Layer 3 of a small transformer language model trained on English Wikipedia (8 layers, counted from 0, width 128). Numbers have three digits each and are written without spaces.
Take only the direct path to the model's output, skipping the later layers: a vector added to the residual stream pushes a token's score in proportion to its dot product with that token's output vector.

Output vectors of the tokens that the questions are about. A number n stands for (n - 500) times 0.0022.
".": 463494499327377388525466578489632433397368523487585310402478326456612263347584605532558460751401430434520399376497521654494597584617532445629316714666563444591718576514558280473532520461631602409676649384317670598598600671478612435713504457379617322370588559412590390479537667570450519571596476457402452523526569306507227686448357552529708530365336371491579538504473490303376550516464
"T": 612542359431547549546642630616680529435530435668619597725314559480586439554635547645557503476482633745612443282302353589513504590465497329423486328517445566641413578547622500634538357484419277355401481386710727438318608649586401583490438604551329357520448558475497401470421528430416360378364439543400367462613433477487512570633425507554590389692467303606347429316473588352516514572647
" Ph": 521555402574392652439429341457527362476550754387517492609354533465439416574462720620398442436466440589525532516660375513534703628440513465575669471479503628678493411633510505430453311568402352423274499531505582642480347537404499556536598505742419508641463476389521618376262447511658542811493472419624443409538284542574437378392446648355248496567531683543436449562460368416613551696365
"°": 750254512493278421580585681493736682085244371452603608581448400403596213597681764606567444509257449259522634377522645523410755534635476372660484323386351681395424386468259729473297470243336469659349459489685506375690466597657355429497534634629374457474567602413648608429281398337737487505622489570482366560433597523626539665379565600292608749482475580426623388459660457611478414509602
" ph": 388535525484408570444440400448477265418593669320426428467544672438443485661440587520474472458604391497503448468569572431429582607465509457592721562476456631433471530711489486330393444393449315373429583645539442700709438470502355591526497525808394566661347324555585613440389397417605546710524459373587416394627407646655397410576550568425314509424622500598560387520534362497515591567488
")": 553431400450252515530482608719720444476569579426630387426671407433562375511522550538405676463355565380273316599380497554619522463708512535619382489546676530569210592441479655438544397311565434504666496470402356602484377627562649408403594524547596558396609404324532356517333322417445714504293483611442683427691719422278465478648390324659627424607403444595572648443633562397448433606583
" ": 537609305509604375566472595317474428734514390449478313520463524511359538342383310665324508575495320420503406487393467557468530380684542448672515643639626551440563634509396519448525448640350391520651692399327607409506485392503686528468615519477626460611599644523598456556525691520538540452344574497361462480567470385440374540401448462454520500475688532462603577492492638390571329503550
"G": 569638399470547600566688435518504389360446485669651475592501352524597373586531734625572591465622619575569628446355349446409440449329486424456373366520417513622479577422611474491442510513455392357412455359726533468275619460504602681606270606636367501573419497574582416549324467328424547589494320349399495354666472427426691606471646501661516519665619541554495460249417545289393503581712
" −": 588342446654513547708612510524702556518359383492503439571672340463388349418477604508409598415509302492336556277392644483741719485545471441518432418489415534386409510274374525563154333514480330589607467337271521368454429390486391462588507509558609542517610590603685432472465352434754291476672579438683643633557446368688789653443412440520282732449676556507540424489475370703677474646615
"ced": 634514759602577543526522588630278741440600577553392769359349561610531382515667496331770652455441354582260641282294727555350610437602487423214581532354675738581753255466304565373550463392338500463471286462859495481553477342424547522546405473748526683406539734518553458388222414382351401552533471744509460774526339670612774588271199105766178970121495505257509496585549158295707573539443
"^{": 783439427737364373589664512656636603390452308547596562583597296254526400501605609615223529599571539592429647481408570535475616509629483384550364306205485588358512531714347532370433560594457459591563520388684384322511333501514453529291516437526539528505181603541569287723574358359623504659374364399508843362448542545613343417643466673241457648417497439549672371451639471587581507449659
" =": 773291756528456519686714379532566492459406335602503431663487452391521249496516554508394735426612447564275438335418581527808464396375480459526374333523723447309347623348438517627272366600470457395631504356485416500671456261619327556364417443296601576485396610583633411478476417485802282489492551394590531408691552654644508544527451776692383518535580526422407547332620342569733552510696
" $": 592358403494487476374567194526540462537677494456405481628583598356484370339513518422385525649662426660531622090304786474664521554437493566472530561438564642261445396475337531479360202316478355463505585509479631352568541427494424460393568670551522565585557655484813501474338477411621428565629717398759805541577469263572561352502477537459239587556504659483473590310339571506764587474597
" ty": 516534489460444630713352426626731449401483487567523397518636519356559438637508605320574619425345465588374583557584682542411629572374474341512563455386441510268581656601443654447400463476410336320486605714660487447514521359586345576527483474544484558497316359638829590727363411414630516529487632437470367511589396640527477470530611378615151552641549234384580424249638305543730473500336
"$": 749417560413516483501666292711542538484494480382494415595544582399555294455490786588264498448515635574375679271322690391674720479454483643478384510350545450270352442420498633521327263389356393483510457483637605486692383321551574551394449380640512588550352399302609543430576577415752361345498577475825607380672648303486398516581646553750322642512417339543430518437416418432681672494779
" other": 553326747654099442694524407463581538656411392438572488412546664479591384815321417340600657607461718435462492375504552432463378623602508627543711534430524626395474535458463369433577646354510465501285574511402626571549450510507366530435249608398389495545133565560459596566244422488623513577552659383511373538565559565497610547619632487487434423591600433386488320595349312493694588472497
";\n": 660345438733176503449680531904424455224467526548361481439450396480537285416555217583283503628565408446232504230491569536660700805348470593599499499341578588654554583591406595620370351250575587371674490679342200685650649450413682579512487510479359570543400609405639567564386402545671517651422550425534714309552572580569713578452567527507471415274510209599202376453491385742464639611434
"(": 590617411374598353471630490772548405360413581608652502494583357355464452342744533532280520727595546611441181265432691539598649483549475484432423383422518588371467480628395307598261587563503342722631523342494561422704429549438506507550660481630363462647301520379473546606431474241551529652399597508548563288596344431479586528630536425541431342500400604608587505384497227559667646637519
"%": 713263515413229421702684519632738430268370470430658498469727383579494334550521486506490470365398703571442741424351537570670677549565477556446632435416585577375339577355365331457515501580393457407583550403664465320524512544606575597463319552290528400652442467330582845508195446542447556444650403358427416664596650421614290434528585437448576658381578697426473433394720399545476481507680

Output weights of attention head 1. The head adds the sum of these rows, row i times number i of z. A number n stands for (n - 500) times 0.0004.
o0: 625512575696475302507640319655477575548533606350445702419400373381478303561611662714497499608521434535386663260402467483519620482722309468636220677356434728349508436470418473375393440674415257459510516428399513596550499419296512722661647537640689431631493587518551546429557466750484381548701508417451509842359390409469288350149537430513511451553276595525634487509608550499603506384465
o1: 666317526512594481621479462439311509665497377701594282693308476489451453360567419480463340593276461599511582666421317471353528592531548358596246358554640648657505404325525407540489695501350411300505371557495245459550439483393421659451507319573480573694678529446466396651303651234477429561469506676636733876570503430664526675450573207591593466350423627465610549608648618573387473445593
o2: 466431476525506327602487578436760516457595448469601445388697527408457451482462495403510399536430527222476594457286504388525666485594487612577601530555385476615366553424529690321615388440259494406516434412325355495744512657596554418335542500765361352538810463562517500477560568594364560491483612633577259330388487693430470504574376496399456608605511478411572444533773729507410390679475
o3: 564596603494544525492514478678542370451591343210547569356552635487500440561434573555552127316492407469360540552569656677375532571424478743380457495418630543543576445485453305277549454574637597637748434459421502539715588572494650558492456631444266581564485631504398585183572350421390630339503525505501426482599472568388651620619507527503505711389337551495563319479409537271615377334581
o4: 601452355536592267557459512623274494632429530673441556518339386365634441744414334517392464458614378784414522354528501559487603558482514560575649481131445688278583626562303395416503493617485320569539447446471444358624452558563664463517543454524284573612574540483399445641561350596545521514434576622633552223576440540482468396715754591446583414599622401709666287660389407606402298437379
o5: 518480476573595448582213548726510493555451332511434550702662372441480528438458362667515343673555467417381279625461638432495454391530720392687402408365311544436458443545530689523450347501452705596499484403417562414598785477555414462398570356629391524518541576626477579784428474522725484399550546472411629572337313235534594658443448414539553675420532386498460464236616546531580442575441
o6: 545686436444550537618327627349369566576639527613426263570456587447688420505536527522464463523505460527454557390405362388358345725548523274472661479536482420563662515391473484522485551389571696694408480484520469400390362570556372607542410476518591499450480411408530525630407672616592632408623470616530367339586553736570618466316346420482584514560365507358283530492572424605451595649381
o7: 412522556576518395647313606311620481393754618519500627500419411480506454425473481618615508570533450524596520658613572339511415490572525353452486519289658448526530638707508641455374357459514385468468612546629516543385620553747351513383484589521396405528213308514370289300541325424578592619468719545395660553439385313565559575680326522687503436507431445572588439477369442707602519534268
o8: 457373281567565538366501604643664658467559653462357565552704413429539456405481608626407645466428549227510443465477648614455496505436595544385571492487456447559534451500457505564628560345607520500534400371289465598553423514404510404441439428687695404492596424397612653194445552467595296660464647492426535575410471195574439549657390511523289402575461347820612419667471514662274461643595
o9: 376503525410523492663498369444209461470487455328556622357304503543741448661529572319589250555413490472682451447566445417447474717364484301535430508414498606384846407570600360397505626505335461380545509561966592433673514595527348568760542584675539444644434467680584750285566578658443490586583422423557442627495461393622451453217478556483467427365551679444309537496372260361701468500549
o10: 429537546512512611598451491433547419457258585494458442731514577417386563511489341501674668402284435542477319587378451539638340409533500547601590436428533491570220729407646588559399489579496550595447489391698440318474486309341553294557485494662491443631547550516587422542458429550610366432548631432367642592469461617610676582383482632400497308721597439685397546411710396466390672456302
o11: 405450503713693459545568466456257636441687468477594766600384576571440327347588407499355329571351298417683589609534296529259531383415483454525600445390448353353653460474435571525634643405592520684361520504567425580318464553329703564565423463661422561733342436418479572321566796653651329441552447193408626635569513378559617387229648492321382608658627415554439609531531487649597599463449
o12: 500576463530446606601477679780659500526425726495505637395507454544405702569545446586469700558312790484345493790370310542493400503543579473501432240567484604679028401426390325469681450333424426424494615624635384560265516283734447588506406584700626380410341557298413485489454341520412495240472552722417629337521450616375696345528655402538644462483326468492523599466603797623447452373504
o13: 321712559394681360772523615303661655359448615766422477679349418434459430425606417621430292574390459486517560297363574534414739582371607477462602635436744522479525169384655360663565431525300590376412400428463447362376291393472552590481509415575662492521363394509601717489652701390479431278723649538506475668395504686359368754429568857600495577482460363454530279410511676390442396342673
o14: 404502438659385645615393372495514560537460591599499373462600332446285450438537322567498507387395614427373348649673601523600710603595379703323397633556411576719523410470623389396512405479500599595318490537658427658316405592448585553539557553416493490589468556463212738482565243443259421447344651528624729391479568373473611452404420489772570417448284527648506604553683529573491353471510
o15: 574533409718459563370638522660748659279346618478588531659566519480440474471391451544661306365298650799441643317444405538591496452397482486676442470567620379580518476466708541718384515310418739362731618489528496343370506604503435382464523442490532654523437348565628400472449478240559385374433520507437494729514615519559464425309659325373378614492388227476285502092536659728543667547691
o16: 471394510508460425474645347454460325595455355517576615637719350571559620706411600420482773451473382397475408432441456527658270594621381419381437509625338474344372459444562485292421529431341469730587618357649524507608523504341682523626465493593464473562483684335421429515423600554633736472508608615697580302508424508371662464591535408455513523589539517376525590460593488429543417512282
o17: 579170360490660492289717554318346405463513264617452509423263280406648248614641545467543461433460350627660529543485566347644598629528298539416391615745546674446410596590413362504447562423599635573526609479517778306437692240484572395436550726537340649683476561587634515623539664333562482451476251217530486557529489569904419659416528551570349573470189506297460686434512429640598568475364
o18: 699480560557453389715497499527500380469279423562596553583303604501507517242504486338620539495650405241318527537704611720561511532534345459463571417614635432348430493620296669386403588557680480383636593590438465345495576334328662320658635495481267286479235286492627647449506584429553487523259632554493518467750548615539582441463669486633480311602506490575553550391406231849521518383617
o19: 461695563519397644332560600567464367442482701537194537505381172547491580262471393441523644530440598610512542438587468611306529494558322332400587653389480631425688460517374576642406566573532700445200391423271718648644591351432322558705479512440428204654441607554492650380557626584537453576691322581635523421608527436743385580595437583424526613511580458398410424636350481507503491367446
o20: 682583510574563501443637430640672730522463478287519530476525477392573387654702554465519451399360648742466729471413434338431376524487484391576429449651533466686304536582600569482739422424468423472585402339251477568433502742484452361735523565685510375398654354478426402592590344344463529511218735748430532309572521281459403356471349290416441577564333442355579629375627628532489412661765
o21: 516512436406400422765558557499570407498721613440415477596517304699487595383535673334401509658381353587535421479592608395643534246607465581513604438493435317365426307584449416379670803635576643465523283426607718623536422687351641371478531352534643515327601601472571371403494607538361594285525396490560534670677432396441293444510243557536452502460631508337575558435500524341559852288468
o22: 435444420510312518532746650631390591465344591561474499534462202617510467656511529406433331513412526524497680361358366359530673483404497547400473540347727616528456351595651467507336371513255466795698550581544706240534522538445557625552501492423519423481386577539648557533497607748558390557499390483685535438387491293708322383524546590239411593554644550593519581466340395416330584388707
o23: 447567442704518511527508451378463488520294611440384751522582655527443483733506445265517490622468544582633515435576406667522578387368346505273558498364562571525453483196534668599499529520601618404514620495550438332647382516531579551527641442652410361509443449527478701549446284410377641505415594575328533591339376368454339464532809533279518455582637361509521463566596530433527542355630
o24: 522629542546609485387624609516565717786477603629294315347435598617692602626409375435597565429566527404622609521342403526410459492196357655478540487386418440543457652725332486585388745378275559568413498486330733457659681429298705385268458398632733349601634432521492476412497584623149514403652547478809403426551362727717366436591382559503512512481455431290366396391429471502596437410457
o25: 284427438356648460437372695473481593656242428563770583421546543463495435476313525358518434396450380459458492313787448432603564250537492399350434456462516518631580393512777376677452561370593563513360558458404741411556545477491503461492688452773456654600640738520371695453475526645671481702608418605393416480501529370485365477506481756403359391353480639396668293377607267692408469686446
o26: 656473532544518593685542581663621352617478547493630417774520458698401595392381465659489450519573507219612483633450305398517530555557620504312602429368394521580576444474452572422468498430420619505399585520566422389582369692316418630297578476340616280468431710453463385660273521433525579577409474499449531580491341406493210435641485379478545527499531576504491744509478520493533480506494
o27: 377479419578397238533557427485471349559725506481600627279601572425454549419620456583636640505439386419590485575689679419433515427391613563497639416478803504326453556502521416403370590498464530528316428432416464508500443247664614519588321592635380321494348462445446582431372353461682660463245481466523543647509589859423385476721571684615687369470333629463684629481602529524342326545406
o28: 395479433648539452454295556580658571535478515672570638697477577496551424366600561405363296703410557402557702320460555564642538270558122335505337176415656384548548473372612820371284624631525478644505742543555446368357401488570315458640461568499264528425479207600560408408785436765530326653490586553350323519355519454737577527421525387305589466679633409686647308658378639473565315686575
o29: 456433491525393644612587521488331520191429485555580490684562294510621393396382511653361356708448484552543521523358254444541628604460592504617627557463751237506588579481345435527582500469364373466631632394646436368544523629379560500281456420558671512254454626516735476338734399626635487625721232472458455484609453602538580622679612502638480514367366297578499459414452528509432465526331
o30: 607479348796204479635509406647703453528607527366718662414603515444509293598355562549512525540392673489447560368516575512696774387548583497620519734185422491510239678416478683538349371485518554526578563487653356516432493318530613520472574536539453471588433373482668410548551526441456535644609637465310597575395561343422358387454564439560312371448294245278652369386674504563497811314394
o31: 496540332426381532467569451403604513607336359434512312648562421624348430489345480556602726435375482497585498602379482525374458547525666489453470501575555544623564595473551571509550602451473413572214432615561489503671662307275668487581420492228490389479768550350429400437502527551459517487572496494600449470650459397658424426507431461638640466483576471409647511772502469468548433400674
o32: 571751622484698528339481443383425440535571524590351469692447778239544356513706616502587382328610225490800699469514586394424439314240357520540389441525650472569582450656527564592524390426596383368634360490703584550601408408582233317380349450643467499458572486385382589914529420433739636575500416332378462456188658563536308447462679564376428474705360600516425823500513462543696247526482
o33: 423542479559432730683459567617546453445703877577490614490696371475535500508469413636568507435450472319375506627430424397578636569643393482494610260435509307435439514596321694573679525388479512248696447625415528694431651635658634406332347682433598645392649209546624420302340477219294660431231417538446561637419565469328594480492607270478381358488589314622561341595558520491499608676313
o34: 446421565617849604369388389563470617522504411444514539504606641537346503584393754559590565292576581580682674747444363689456378373546642320586528567407292657420324502372463546393613614773318465544515329451563429559477292583488373714357524577768539407586642195595327580223230305417104504302506502527617538648548521623272407356653485474685683522707416461583422620470356588396361370651505
o35: 524456560377574482662396325622611548590629620859576444468624597312419313581460380437403562553370404437472361331424771440547454430578493654678479497521403750540499523555502620603477438472503440454369408684502455443320601477669556563513539318460341516308666295446328554469242539591485619222305635531390594536531621619250501511522665473677712285574499662447451625317806503345448481436484
o36: 627393548456568465367294616522619506453456488570285573826594678555225425397615808611447315727579314224610634653630664590188455538248389443456395654394415562535601496552618559625579524343399549468325402517469588640553592565546512513255384602618565526373520397443375440605434727612371437452643422364338358543467411626486216617353383591569551399522543544467428459572415639578543636711343
o37: 367449468335374311509517337570448583846423273437413423324456698430603587498425330586234562547383464479613479300518703376740398318569315415517410429455368443391631337558417533771537556757771361649611283327543575485568433260339308741662517520549662526581681632553399290591403503662479381522801793509261431387404626696650716640288411610602659569422304577554544443814526707616372410413337
o38: 165599560627449542271322409613450538389218406494578488558561520578417555542690517545595676653652637513500622364437424465403521634573552446484423426668507412588583536418412533736549375502326351477420604502276453443397367266808431568248658563627633483451177647516594749593463514314550504326484544528403666409474545623348397539595513459534458451497579366457442571504687516550468468708498
o39: 403543484468440637448267427439444408517703731348670528652626492336585300477386523557476424484512447357276627518561553463581625399473383294559498403726266364556504675759659598430312488379430650636152488489737636812624556446414680368379442550589485438412531540460476444610437561444534600521419351448532589257611364595465427552704366478420445433653424462662474527653571266442750648501457
o40: 343449634370481641341506297612444379443682395518448402630712711471518508639383370473501448488413631694473591316430642543613496485385560519479358525459553400469344495339470656589399424503380598500450460231721478596410334397627480468651379502483693510401683507463576351672357439476436251361487564523518639410598766483339401541715428603642500779627411607466413462427412771401661478400721
o41: 578495368675410344640385608570444601604299318505754788594141503452456555340631532397458468566436577584452384565530415709517379312522420443562588433773720504602788612743663278603388560608747477511505386423420279113386804506331287339492594334285338658489423388645613328623570502371548451268462425570438376814333387560434659677372625316590520656336523938596553504509511549267629362320605
o42: 310656572707406548681460369624355476371204704606546506416492606659519442573433624417575369427660398329285688577355277667445532450492483204639112479624524572488390368623427630499569454361539509620460554621599530574474342657398240498349571399642525383496515393486710340481498469529324571635629840486342453367522597686405518497460500525700701130539298573593483720406594525730406508644435
o43: 438487699479268639244296484529552471642394608381436500584622507481475278445458527553623405581492597601339448494638523608573341771306505600470294395509617534392503453537505466638481332391529373709500417488617610552375638513464411395436602579593560550512583314218359785319384637573620778590507431460373691342472768595415556404472557668382721381293541379622462533422410270822470672435446
o44: 434345664679598491395551233484534455409646565414729382486727557500525435648605427410549334547489560416658569188407712431756532635569527461484485540719305612370595691335620388570194474536338353512488522420461493400664605410749588512504410367522276443428450556503182443381684531596405560490584630379526696518551548229281319425610505420706594517739418586481796528363566562373348425457500
o45: 502642551432608568357559483583394328676529392449585476335541644583513575455424562563519520548419451769504559422682708408345272507306555614676535420341211509624687581499531508454732624413529591611478642661548383573673537554645306681574273601491313385475529314636507347546528478613309457480428625436498346263378615530444346336534549639380475596456282588362487398508449379559514560520500
o46: 455472495408529434438542552377271476282406281564357310665622455767390453447487456474477512526712686445696500505587543486397667492447727615371360611452443626693304398517560506443304386543485481497288509404581524541593454357462578431596519529445577264510343555343399516801482516449746643635306505583468714496679493454394531460768487801499458493626385473321551743372505505585331405575576
o47: 672388523563375587687430618429509476441540221571456586505587428345484441628393486600451483388439681363599460341248611416503491618584620237416513372411450542469408443535712737630502482504547407666504434494548602542271464434422423306488541693422477488446552397463599493470554596622583518448569558603475334565435495449550683496346444427483528555664530666311551500545621546507520459605429
o48: 368661410681377575674230354690463403692532399567510563244354551699532506378587392273708689462554383558395552406623349533712557344633316546383561565608639479224627383713629245584619666577529401428505497553529598619451632449614529541443558411385536523765651431475639660350559486324370398499488372357587590484576194505624343737389545519678588505460459532475518410328275223516507273481644
o49: 397520480617438471213441635519426546432620506414368326523522557580571529354427622550602523567621458585649475137690495456387576452483483508606613734542262383488654576391715496684334606515543417427452532422537307627774606499484278493689487490431516569426498582481441488654588354612548511563736455568523414387374469684593637355485354500417489566246536492300353468534542238541550547625379
o50: 689585224357359489372488335565688543438266439119588575681571454560404454487453311556194614588585363668374297512359462668722427531337386453387466432452574488522631534565417411730502479470687411475835369510501561607480450575609397452404454698358453547628360621381662615290450369315400290575390704409425794499919462303491254387540601388582584617670356679766551712674638568491355633532597
o51: 358608610468609437278420411570500450398278409553195621670727794744217481445289426599589302563417546460539633349619232643562551543542382512459579499430535472608453268379528357389431499566748582731389285468365324667567434536324540606659508441618371724430616563576525515599444447289479614401599281828546362554630635647301495380567456534517513618522486448604287426546517561554529582550504
o52: 576547421552371392583581633409475800390574614447420562549529410509440524448720560412321370631402480587399580547552314373476350656523366483575655427644690650511591292537697393412556467500577620595629458536395528620409467554497456348411512513603382790434648360432630488510395378238393515418412427500355440669382566454467587434237248442533536462577574756548597368693584429556402706527348
o53: 525355545341443635564316278535268499673592569306605480813307456604411516473422715583413468627674430561496571525629581535359477643561586381545664308562691554712534574501296245414514422433454342619688578470532648386412544625580482618634367502395423426524484499343383551417411612588526562413471328668745525490430503362555367583410485214559536405433600274479604624473387631415505666403526
o54: 456592574490207591591337491641563312610508461502560576229684422326624574534555715432717690427526548436351241602444573614443633426706557713660502419558490440491598549549441423358539497649419473441592484576516544518570585503535576580750463593378550518352601347659477405459401737551413549450340436522378477273454432627434433407487329348551545480292406470382494487422693330416536675477441
o55: 472563578450204449543390655538329724297180471437311653593302464446538617670480410417466444530447639285550433335446374738509452666629622469372474632474363654661456722623606491483455490485560664415728423482358757518422578661598687337367321451302458200442381567417339659459518626535432615578726458667538433427525523522633570552451602551279678335744553435449453352361453656516452420551630
o56: 640484615652425442615669561410563579500508338593531527477395594544415479449535425555518524467531440348535708179691651644502360369536552595637437356626545247469230461593564672608471516339314445426720488439326500442729637456347465478488519635563514455474607446444520379648418505527336521580435504498478312460626555643598576551399582325606370293421320512434496392292509694499629524745488
o57: 554397637464574266516635368310606613538455418505284350611591678575583549642401464562521660605373395604212630343544547522465613588410546366315431418313877321421578590311390593634525528593434419534688427295329677341517480524788257476283417435479639365443291496503525620522683474614387304457466558429627410281454550703686179457721389782410492491669283584576924603309476500768597539532511
o58: 577566386607698399640531333470629565351503235448559467446574661642441485403449377516421670445426590620522467653601657355642527361377498326349466476470435509627413518437546477678507669559322460511390457436862336191615463321461305618345526323354462470343518560666570529394523574603380368481408348513541419587524464733698693605634711548524437615518480607298508579443397582362663625393524
o59: 572550596410367512630483519397466330582523351665693408395515653547615531547455383551676527447530568637546517401641621510550361503419454316371707503399604421657603485415531611506421434392272484431651523507509629506635418434599518737408278603454406498716267485668360717388706438571468378638463381712435510499371496468599622573408561436354522384505591443506343375566428591445685365246289
o60: 547756317693389552372704479311488390455395578613568216679305648562284748303618615594522457433689509409588486401602622476422509534592540499582481460640656575566379480693541587295320473552651396332729427499335743513502314542445568398624465401634535323440422621286411613359105512315595427573358743610653660363518464735403409473513408418554493490699684296472564630464526524387640407254397
o61: 308345461574497484366429619515385575577456667658372461580538507477589550696452665484696526550446524425608421526561718658651737439576558665499461432573426316271484661275607593390442551568622463266464388451754510570423379393626298415355473585492355556474610337419626523556446711424516475430599268403392585437484560539306455559429515464303577441501347464522451473597682588576611488510371
o62: 447557466420369552643402703387551661517562445586479257540575462525499774333113427618662645434515437426607587490460578508353497571523368654729579508590453397430547753336474709494450634440369480347677445445318548477602647692486608482467449394353361455328452471427534368402413500632436470502441415569350501596575503366555476657617667472536523536549499440433524440407391413557496662561533
o63: 460453632735579404590506175510487533565559405426679565560516750586531605683430546404491241508511454288402795460510574539429521464337256443261415543614577553471574457547659384490502662649610478552419698606622529547568580265357495666562513459626431413283619507379344516659546630425589641650423517366404343420427505615347449522309532479470305378378552415510387520472495475521511660600486

Each question shows a token from some text and the vector z that the head gathered there. A number n stands for (n - 500) times 0.0021.

"15": 833373455356663517545519400776446150487637206529687582542760396310573392552359537565531528679591253314378344428222550595552647489346461484585617458543690439406740461509555287657535681324785609
Which of these tokens does it push up most? " $"

" |\n": 813241520401651403362497393867388178493625366435729608592680455381690453556502420648635572624566137337358435351182617415486660400297653532644575561350623316303691587609608261649649638355766592
Which two tokens does it push up most, strongest first? "%", " other"

"0": 855474408370686549603305246909523042495648055422718499380708316292543317521463549540466324494599312246288412441389521794645860535545370451517654577488724490457605451549410200668416468508751778
Which of these tokens does it push up most? "ced"

"[": 744273600321751533484647390580463140590497234612901631524465656257516522525295523720547436804584432543428372278108555876850456585516755574768549352389755384311639403418684447537469721529700675
Which of these tokens does it push up most? "$"

" (": 696421553415811611565553391703465131636669212427702351445579415189422360330354464611503438641626316527415538477184551833552562615642426583578582390378866376383648599520430216577529542510833630
Which of these tokens does it push up most? ")"

" R": 863380504394815563497526476726456226408572239473786526539605428251485408441424505576574462598602303465394407475241424722396570459450449543497627432501737456441650505570560210507510631433868730
Which of these tokens does it push up most? ";\n"

"ol": 781318468412677524501520447755419236445598230454731557554630411289511398504468448598576475584578291393384413482194515651521582439417490543600586487457629451386673499582579223497548664456824662
Which of these tokens does it push up most? " other"

"s": 859301504375777549491505444766442211422605219475802562503629479238547416499460480535578460600592229395386357419221482685466569429371505551592616463499649424338684519624605226511540621450858701
Which of these tokens does it push up most? " other"

"50": 806312428336586568500601428702487293506656384507649657563735372364594410645580383583716605634477200320367507398269606489575610488254572455568612573483429419337672480524600220498510690356756471
Which of these tokens does it push up most? " −"

" D": 867360516388795569493523471741460210402595230501773514524602464260509421451430507564567467582570311485384400468224422721416576466458452543496632422502712431440652499561582212508520630411876725
Which of these tokens does it push up most? ";\n"

" Ind": 786371527408743476518455466761461224430586220479763542586606456283526420456396471589608436597583263434389392441184500700473589421441460551537583478457737419425665515583552242545540651447806681
Which of these tokens does it push up most? " other"

"ber": 869357517386792575494533474743463201403590230493779516515600463263501421456414513553560468570571320491375395488221402737426568465462456539491645404504715434446655485563579206501517627414894736
Which of these tokens does it push up most? ";\n"

"^{": 825386530312772635534479345658459131546578187530822499455600575294597491449314634557605488723578373384383307317283534775687695484389552487632606402393812431390555483509604405667490609435705663
Which of these tokens does it push up most? "^{"

"D": 856322444350724531518599460736433230473631228502694640557732406275542407487429456603587570715563254358392395448206537578474581423355475503609631457503695406387770461510581326612561668332806629
Which of these tokens does it push up most? " $"

" ": 738279398389628518466657429682447370482672397494572680618667386336545399615578353586719668676490263365361543423189562487534566461208552500590585555399433368305636563521579201489564696334761441
Which of these tokens does it push up most? " ty"

"m": 740424477370708589540517451753466283470646176523695573613612433223502387501432490540502483601558308430387388521167485653444594488521396507572630450388686463420705483588572249547546591407805723
Which of these tokens does it push up most? ";\n"

"g": 857354504380788572495531471743465212405593242496766520522595452267508414464426502564567477579566320488370409474224417723428566468457451540490637427498707428444647495550567206499522633404875723
Which of these tokens does it push up most? ";\n"

" Pr": 774367447427694491527530480792432347469645294528687563589646430267583414490442455531573577626573282403412419453149531616504541518459433510545601516384662424419732455560563249549570602358772626
Which of these tokens does it push up most? ";\n"

" Cal": 823336444365626484521574452783450323480683310536653615600689385323547435575457402586670593673512271400417470449155563534547544505289459507542596482439519395370691475495549251566550658366758550
Which of these tokens does it push up most? " ty"

"13": 836347438351689519533553418754442176484629225522682605554750402291569402519391507582558539695588256316386368429219553577523629471340480500603616460533689426394754466517559304636540691328789607
Which of these tokens does it push up most? " $"

"9": 758361463402603475496507399733479159567606311523680517536635377357551384550412496523565546664553230414380468444196585646588642555358472453540616466472631415414696505508527123569527658404797567
Which of these tokens does it push up most? "G"

"′": 859421717314663720521420341778594169472646159443798523477604546295619342418377615565749364652609303319322323430370473763568758518363513475569763395492611438392544521566663235682439537407733630
Which of these tokens does it push up most? "°"

" |": 848347419347697500506566409767459296503671275522683617672634400260529432432474431607622588733541248319384440406145582558504633491304448511621599534487617421352735493481591231585532687363759650
Which of these tokens does it push up most? " ty"

"I": 797384489379794501532448405787502213473570148501779550605572491253533392440347487576554406581615331368421372435204489712486632480509413561575561475454800448411714511540561250582505705443782741
Which of these tokens does it push up most? "("

" he": 836483406357658544593325260898509064483636079429704486357708307311527325525476554519462350503617295263306418454373526794647820530542375476511653555495711495445605460551402186665435459494757749
Which of these tokens does it push up most? "ced"

"on": 866356400334677479532614449818489309538724292477693555626680371301560485446419431618605546718518220358476462496170586578508569548401435528564624487425687383397764535495509271638584669382761604
Which of these tokens does it push up most? " ty"

"re": 841266494348606450510605442756458394447693335516622631631651418341558416572513350563750634711480320380415524456166585527522509535257525511528644522444494323318710517526617244532547688365779528
Which of these tokens does it push up most? " ty"

"uch": 716385492391702536561515483770459262417637186456724572564656406290507393543460460596518426519574294438418481528203451637462604456495470518562602462405643495454693526577571267525529574497847688
Which of these tokens does it push up most? " other"

"%": 853304509349625458442457383843427183478677313473781630586712454362678421545468479582591538634555127279334395365207576503567665404263633506652606511400608368303668563601613244636600655351734598
Which of these tokens does it push up most? "%"

"3": 805470428387650523595353249893490063492637101453678500409689328313521329522466556552456350513588308291305419457351518765643820531501357472496631582499705484475594460517428176652455484484774738
Which of these tokens does it push up most? "ced"

"42": 796311430348584564486619429686483315511662394505623661567720379357582413641589367594724613652477213331379523404253604482571602480249571461571609570466417405325667498522600215494509694360748455
Which of these tokens does it push up most? " −"

" U": 745391494373738542565494500766455251453617184459764591530649445267529374484439452580520406527610311418421438506221449652462586444511470543573606405415695486443698512587556293535530567498843694
Which of these tokens does it push up most? " other"

".\n\n": 772387465418694501610585325846469267452647189363657557604618417304415396485420429641475391618593244403452478518263498687487605459418402557516655591423666393499713566520554224509538572370854719
Which of these tokens does it push up most? " other"

"″N": 793437717337725673661507382785518293461735159376797507414702464225549288521362569520625374563569313308291333477390352690472715472387412629512783410585514493452494470550569150574532514370667635
Which of these tokens does it push up most? "°"

" season": 846367362353580495473657457753464367527765348488581532591687341353534492532518391614707627707501261356488564512223616479578552507301440492549620544381550371313701526518547285612569701359768473
Which of these tokens does it push up most? " ty"

" Hall": 880318521371700533527516461797491333387621291418754565525690429286604441459420498584822468580515323421426461463269465611486600498302451520432746462405675349395729433602565205519569633417831535
Which of these tokens does it push up most? "°"